Layer 2 of a small transformer language model trained on English Wikipedia (11 layers, counted from 0, width 128).
A neuron's activation on a vector x is GELU(gate . x) times (in . x), where the dot is the dot product.

Input weights of the MLP neurons that the questions are about. A number n stands for n times 0.0011.
n21 gate: 0 -51 -252 240 -31 56 -35 12 -284 30 223 -134 84 -164 30 46 91 -11 -27 201 77 107 -90 105 -54 168 -175 -92 117 82 116 -86 165 187 42 -111 308 23 -63 24 205 -67 -92 -153 -27 144 97 -128 -51 55 107 -118 153 -117 -46 -31 -69 -73 103 16 -132 -127 -23 -78 -65 -56 -23 47 169 16 -152 -178 -124 -72 76 -237 318 75 15 -15 82 72 -84 100 235 -261 107 8 195 -200 8 -217 47 -90 -46 135 -115 12 105 -94 303 89 -122 -67 -168 4 -91 -166 -342 -55 204 0 43 -66 113 288 -76 71 110 4 -126 -129 -158 160 186 -194 -139 118
n32 gate: 339 -19 -197 196 37 -5 158 -224 34 -54 -296 96 148 90 168 349 -39 -187 -51 279 281 202 -114 -208 -91 -184 256 189 -41 -91 -151 -137 172 104 213 -171 204 61 -314 10 -14 -67 112 -323 -78 -96 5 88 -166 305 -169 -201 -98 137 -46 43 -19 -145 82 15 113 103 81 -425 84 -237 -82 -231 275 -5 24 23 -259 -41 -56 -27 -19 -53 160 -268 119 -50 19 -103 -120 -45 -34 -119 -275 46 336 -284 -71 254 14 9 314 -33 5 24 90 -126 86 149 -27 96 92 32 63 -48 -145 124 -19 -126 128 -163 408 77 92 133 -33 0 -183 5 -184 45 42 -188
n88 gate: -177 280 -186 78 240 177 -194 38 37 374 33 93 0 -106 -260 -131 98 9 72 92 -348 98 23 41 -59 77 112 -19 49 -28 14 -133 92 316 58 335 113 222 54 42 -81 -23 -186 -189 -125 231 -109 -14 78 0 -23 388 -62 37 -127 -32 -140 -122 65 -239 -14 168 -14 131 -9 -98 177 338 163 -178 -133 165 -246 58 152 47 136 -46 -124 72 23 288 108 63 19 82 -200 -46 -158 133 119 67 -77 14 232 208 -131 259 -62 -83 63 83 -153 -98 -149 -205 -152 -208 70 93 245 -116 -50 -267 -119 -133 -13 -112 -233 202 -185 -46 -116 0 173 -53 118 330
n292 gate: 89 240 -201 -291 -472 96 234 112 -124 134 -329 76 111 171 -77 -162 125 9 -28 -60 233 -259 -76 -52 76 -10 -121 72 0 57 271 142 -19 76 194 99 -68 299 -111 -264 88 10 -229 -117 -5 -79 405 -58 -118 24 -72 76 73 -246 -61 -57 443 -117 29 30 57 -61 -142 229 -28 -208 -109 -108 307 132 -66 37 -38 -41 116 38 256 33 -178 -32 100 41 140 121 -80 -178 -77 28 -74 -55 184 -30 -164 14 -19 299 19 -33 277 105 -219 198 -157 196 9 -291 221 96 -178 -262 196 55 -178 -79 -123 -117 -97 -91 -189 218 -258 118 72 136 89 23 -65 84
n21 in: -142 353 -19 227 -160 87 -34 405 265 -86 -223 254 28 139 41 70 485 -64 61 -255 -160 39 196 109 172 -130 417 146 -14 19 97 166 -129 214 -93 126 -107 -146 76 -212 23 -14 61 -172 129 -5 5 107 280 14 242 -182 -64 152 -71 -71 52 118 92 -204 -100 -259 57 -221 66 88 -64 -190 -14 9 138 5 -85 -120 -88 -22 -282 91 221 65 324 -166 145 108 221 70 -145 286 -416 -78 -138 110 138 283 -222 -23 -233 197 110 -14 -65 9 -96 304 -100 45 93 -69 -146 10 -239 -28 57 -179 -81 56 -74 -19 144 -81 -38 62 116 -103 -132 27 5 -35
n32 in: 52 99 -118 68 -133 123 23 -247 61 -68 12 102 11 139 252 52 -115 -90 51 87 370 65 23 -82 -12 -142 176 188 11 91 46 37 189 60 114 -150 4 -26 -197 126 -73 34 -104 -391 124 63 -19 -65 22 -57 27 -57 -31 109 -140 68 11 -204 23 74 202 119 38 -127 22 -123 -109 -206 170 -37 -38 -4 -164 -47 -81 0 -157 -98 123 -22 -109 25 140 -33 -147 -133 -84 -135 -369 44 161 -51 -102 45 -45 -133 299 8 76 -125 -95 -161 102 -38 75 -28 113 116 -126 -121 -135 -29 4 152 203 36 253 198 81 -94 -57 26 -149 123 -171 7 -119 -145
n88 in: -22 -195 28 -285 -266 312 17 73 50 -130 183 155 -478 221 -58 16 -101 -74 -5 12 -108 33 -105 -88 164 29 22 -387 101 111 -17 -121 99 170 290 89 158 -174 -288 17 236 -17 -70 -28 -91 -277 34 -355 -362 -28 -173 -349 -256 -22 -70 77 49 228 -228 241 -115 152 -170 -35 -320 -225 64 -22 -135 213 33 -48 -82 -181 -182 138 241 -77 -196 86 -281 -32 -124 -49 93 29 -45 132 259 -298 335 6 0 83 -196 184 -258 -293 53 72 -220 251 -94 89 -126 -47 -235 -138 -174 -28 180 -277 -71 -103 -291 -359 -274 -418 230 -94 -17 335 257 96 -120 -74 222 -280
n292 in: -155 352 -141 190 265 194 73 304 -187 5 87 158 -142 -67 258 60 -63 -318 -307 -59 359 165 56 6 -250 59 177 17 60 -225 74 -11 -51 -123 71 -64 57 149 108 125 -109 -113 -166 -289 -261 132 -127 -11 -201 -51 -142 372 -220 -17 376 -280 -11 138 85 -99 -206 -149 -112 -94 121 246 140 167 143 -278 -22 -5 200 -114 -421 77 -17 -79 449 -240 -34 -87 44 -50 -467 164 -153 -425 214 103 -50 -76 -31 -260 44 28 57 56 -220 -259 188 91 6 -334 177 -59 71 -178 86 367 -415 -71 111 127 151 -18 -186 68 -229 11 -39 341 -28 -207 -122 -156 398 82

Each question shows a token from some text and the vector x that enters the MLP there. A number n stands for n times 0.012.

"ri": -29 -53 -70 -94 14 133 -161 0 -123 -9 32 -90 -17 263 1 44 -13 15 9 94 33 4 -29 8 -82 -202 53 -187 100 -95 -31 183 -40 -79 -46 -16 53 -13 27 -10 -45 -2 -119 -80 12 306 -26 108 47 -126 -119 10 32 -68 -106 -24 114 123 -48 20 31 -83 47 -39 41 -97 -36 -12 -32 39 69 46 100 56 -3 -136 3 -69 -63 -68 8 188 -87 -105 -11 -8 104 -156 -103 -78 190 -94 -44 26 6 90 70 140 109 -151 -52 39 45 31 100 -13 -26 -28 -29 60 -87 76 102 -32 -156 -116 -22 -23 0 5 19 -13 77 195 178 -61 36 142
Which three neurons fire most, strongest first? n292, n88, n32

" best": 14 111 -73 -23 -192 30 156 93 19 52 -11 -9 -27 41 91 -10 -11 126 -144 -36 187 -68 3 207 -50 -43 -102 94 126 -125 -21 57 -88 160 33 -148 -31 -7 -100 174 11 18 150 -160 -4 70 2 41 -92 -19 12 9 169 -136 -179 -47 -53 89 144 -115 -168 91 -3 34 32 -9 -88 47 130 -18 -51 1 -1 -6 -144 95 145 -102 119 -19 -20 233 -41 -21 121 21 -28 2 71 -86 65 109 60 -4 -20 -56 61 44 -31 27 90 60 -92 26 69 -178 -40 5 7 4 -186 78 103 -91 -20 127 -6 83 -95 -155 60 -28 -5 27 -6 -214 39 -119
Which of these neurons fires most? n292

" as": -53 176 -96 -43 6 48 -35 -129 117 -34 98 2 -161 -19 84 -144 84 77 46 -43 93 21 44 -103 -142 12 -27 58 -90 149 -17 -23 -35 -29 43 -137 30 -29 -4 16 97 -39 28 -7 30 224 25 -105 -49 -164 -31 31 148 104 -25 -110 63 189 89 -72 -42 -14 88 -27 -23 -66 -16 -22 -38 101 -33 -72 -110 -3 -52 153 -4 153 -58 -23 8 151 -1 -38 -93 -65 160 37 94 -18 45 110 -77 -44 -159 -40 -9 122 -68 -4 -57 -78 -137 158 -100 -47 -160 -30 -85 -28 -64 103 -17 -5 22 261 -24 0 25 -89 -143 -33 3 114 21 -87 95 -56
The most active neuron and its activation: n21, at about 3.4

" New": 74 91 -90 -38 45 77 112 -28 38 33 129 110 -46 46 82 -56 94 139 -56 -71 -90 -117 -45 104 -86 -58 21 -113 9 -25 83 -115 -122 -47 -65 -89 -91 -8 -148 157 42 136 95 77 33 364 69 -186 16 87 -39 24 40 -52 -249 29 131 -233 -193 -128 -89 -71 15 -77 -35 -28 18 69 -101 35 9 68 -21 -6 -90 17 16 52 115 -45 47 84 -26 -42 -70 51 123 -38 49 55 116 36 53 96 -45 73 -92 -13 -30 15 70 -22 -54 -18 -20 55 -127 24 9 39 144 -97 -32 86 -26 187 76 92 2 34 19 110 21 11 27 -77 -53 -110
Which of these neurons fires most? n88

" and": -44 148 86 52 -194 65 -33 -92 -31 54 0 41 -62 7 37 -171 -15 80 13 -6 37 -2 -23 -67 99 4 132 59 -16 -122 -20 -3 -49 28 44 34 -123 -93 9 26 18 -5 -35 38 84 187 31 -18 -68 -100 -126 -6 42 100 19 -35 3 144 29 -132 -148 27 35 103 3 -169 156 -4 43 7 90 -12 -159 51 81 156 -19 99 14 -66 24 216 -233 139 8 -56 73 -22 101 -96 38 -8 -2 135 -27 104 -72 93 -52 -50 105 98 -35 -61 -177 65 -19 80 13 -105 -79 23 93 -8 -15 190 -24 48 -80 105 -74 -134 202 227 92 62 37 87
The most active neuron and its activation: n21, at about 2.4

" her": -134 10 -317 61 -73 -8 -11 -35 -34 118 117 -45 -78 98 22 -116 210 89 128 27 35 -26 -73 38 62 -99 -173 1 65 -132 -82 37 56 -12 43 -154 -125 -99 -140 94 47 -73 -33 -230 -90 59 -63 -53 106 -61 -116 -98 148 43 -6 -25 -63 -30 11 -59 -127 156 63 -114 -7 7 -52 -41 130 40 -1 15 20 -57 -163 140 13 17 10 -145 -50 93 55 23 -77 -22 71 185 -9 36 191 86 -39 20 -51 -23 137 -7 -46 -32 106 -54 -106 150 -13 9 83 -59 -123 -132 -107 -36 -15 -15 91 -65 -42 85 42 -109 -89 -121 87 33 121 -14 15 -115
Which of these neurons fires most? n32

" has": -105 41 22 -34 -80 3 15 -165 9 -10 91 -105 20 -60 3 -43 -119 103 -28 343 -98 -15 -167 2 -13 -107 -58 33 105 8 -49 163 -68 53 20 -39 -13 -61 -201 163 44 61 -171 106 -35 297 24 -61 87 -90 -70 -95 37 10 -128 56 20 -17 -46 -51 -67 66 -55 175 7 -94 54 -2 -16 -72 8 -45 -45 16 -27 92 41 -151 15 -8 106 195 -53 -159 -74 -37 8 -72 80 -63 -27 148 -30 86 -111 43 -40 174 -30 -42 -75 47 -189 138 -30 -68 12 46 -86 -166 -113 -124 46 9 65 -27 52 24 -102 -208 54 -37 88 218 103 38 68 24
Which of these neurons fires most? n88

"om": 1 100 -134 -60 2 -39 -16 -7 -59 32 125 -94 -34 33 -74 -25 203 -46 124 42 34 103 -124 45 -90 -50 -17 -128 83 -79 -115 90 -38 82 44 -7 182 15 -73 -43 13 -38 -168 -122 73 305 -67 -11 91 8 -18 13 96 -91 -80 -114 148 0 38 33 -147 -20 75 171 60 -10 -198 68 -27 66 22 -43 -24 47 4 -116 -102 -30 26 -139 -18 201 109 7 77 -104 7 -5 -66 -98 10 -140 71 94 -126 9 83 155 -41 49 77 -37 -25 95 -33 25 121 52 1 0 -59 -4 -49 67 228 -1 -118 -83 -38 139 80 3 104 115 29 -97 -15 183
The most active neuron and its activation: n21, at about 7.6

".": 62 56 -29 18 -38 5 -78 -55 117 -39 19 -32 -234 227 -1 -57 -74 29 -6 107 -135 -108 -64 -126 -13 -62 68 55 -35 -103 -184 -116 85 -92 19 -77 -6 -87 57 -41 65 -67 104 -50 48 322 13 -2 -113 76 -28 -73 50 -39 -116 16 -16 60 27 -21 17 72 -9 172 56 -19 197 87 36 19 -18 73 -80 71 -83 12 -73 -26 -192 67 -19 60 -69 125 -136 -167 63 79 104 -154 158 -17 -55 28 40 112 128 46 22 44 124 -22 71 36 -49 -187 -85 12 -102 -87 -181 30 54 -25 -8 62 -106 -25 -41 137 -46 7 17 40 177 87 3 126
The two highest activations, in order: n88, n32

"1": 30 85 -162 -146 85 55 60 -6 192 19 -24 -3 14 162 0 -18 -107 178 142 -109 -24 -110 45 71 -6 -112 75 -65 -17 125 -2 -31 38 -124 95 -219 58 -76 14 -49 24 -41 -10 -116 -62 253 64 -25 -60 -103 -137 14 -76 -28 -66 98 30 -161 -111 -28 41 76 -32 -1 58 -245 52 -12 90 -25 29 23 32 -28 8 -115 -162 131 -102 75 -35 134 -90 221 -69 263 64 45 58 14 26 104 15 26 13 95 -7 26 -21 73 60 -13 -40 -74 -115 -3 -78 14 -186 93 -142 1 139 74 34 44 58 -108 -75 -86 122 -87 64 -79 -61 -39 0 87
Which of these neurons fires most? n88

"na": 89 79 -191 -87 86 125 -74 35 194 50 107 33 -31 56 53 -96 65 -102 89 68 -28 50 -170 45 -30 -53 -107 -102 82 -77 -68 83 59 143 9 -57 69 -22 73 -56 95 -16 -89 2 -111 160 113 74 150 -201 -85 35 60 -34 -137 -10 -2 -24 -45 170 69 -80 158 -18 -35 6 -47 -112 -68 163 66 -5 -141 -14 101 -202 -53 87 82 32 -11 124 34 -35 26 53 56 64 -13 -59 1 62 -28 68 11 -116 243 44 -5 -92 87 -118 61 82 101 -43 113 -40 42 32 -54 -141 -53 -12 12 49 70 -41 -17 64 62 -142 165 12 -46 -12 77 134
Which three neurons fire most, strongest first? n32, n21, n292

",": -70 76 -147 57 70 62 -17 -34 45 -50 88 30 -149 161 -21 -50 15 123 27 -67 70 39 -54 -136 56 41 90 -36 -91 99 -38 -69 -65 34 45 85 -123 -80 -166 -285 -34 -36 -39 46 17 134 50 -58 -72 -8 -41 2 -53 1 -98 -46 73 30 33 -155 57 59 -4 222 -30 -218 156 38 -4 -63 -4 -15 -99 25 -7 116 -123 60 -18 113 30 156 -71 201 -5 -16 34 -53 5 -193 228 78 37 0 21 106 138 50 -8 -8 195 75 -167 26 81 -100 -77 114 -20 -23 -174 112 134 -66 -1 120 -165 9 10 -2 -48 -153 5 143 129 96 21 25
Which of these neurons fires most? n88

" The": -187 181 -51 124 -101 0 -34 10 -74 42 98 122 55 88 -54 -93 58 79 -20 169 -27 -15 -82 -65 -14 -99 -64 84 36 -216 -60 -119 -110 -18 28 -19 -46 -180 44 0 23 -94 52 -11 -50 354 74 -117 1 102 -23 -11 -34 7 -45 63 52 85 9 11 -43 101 -116 42 -103 -54 -144 -122 -63 40 -136 42 -49 -48 -74 132 -55 157 31 15 -34 159 19 24 -89 -58 40 -7 90 76 289 -35 -11 89 -60 62 -41 119 -114 38 -9 -14 -170 -16 83 -2 54 -88 23 22 20 -45 -275 -1 75 24 25 -14 -18 -128 13 -81 6 102 128 -5 21 -14
Which three neurons fire most, strongest first? n88, n292, n32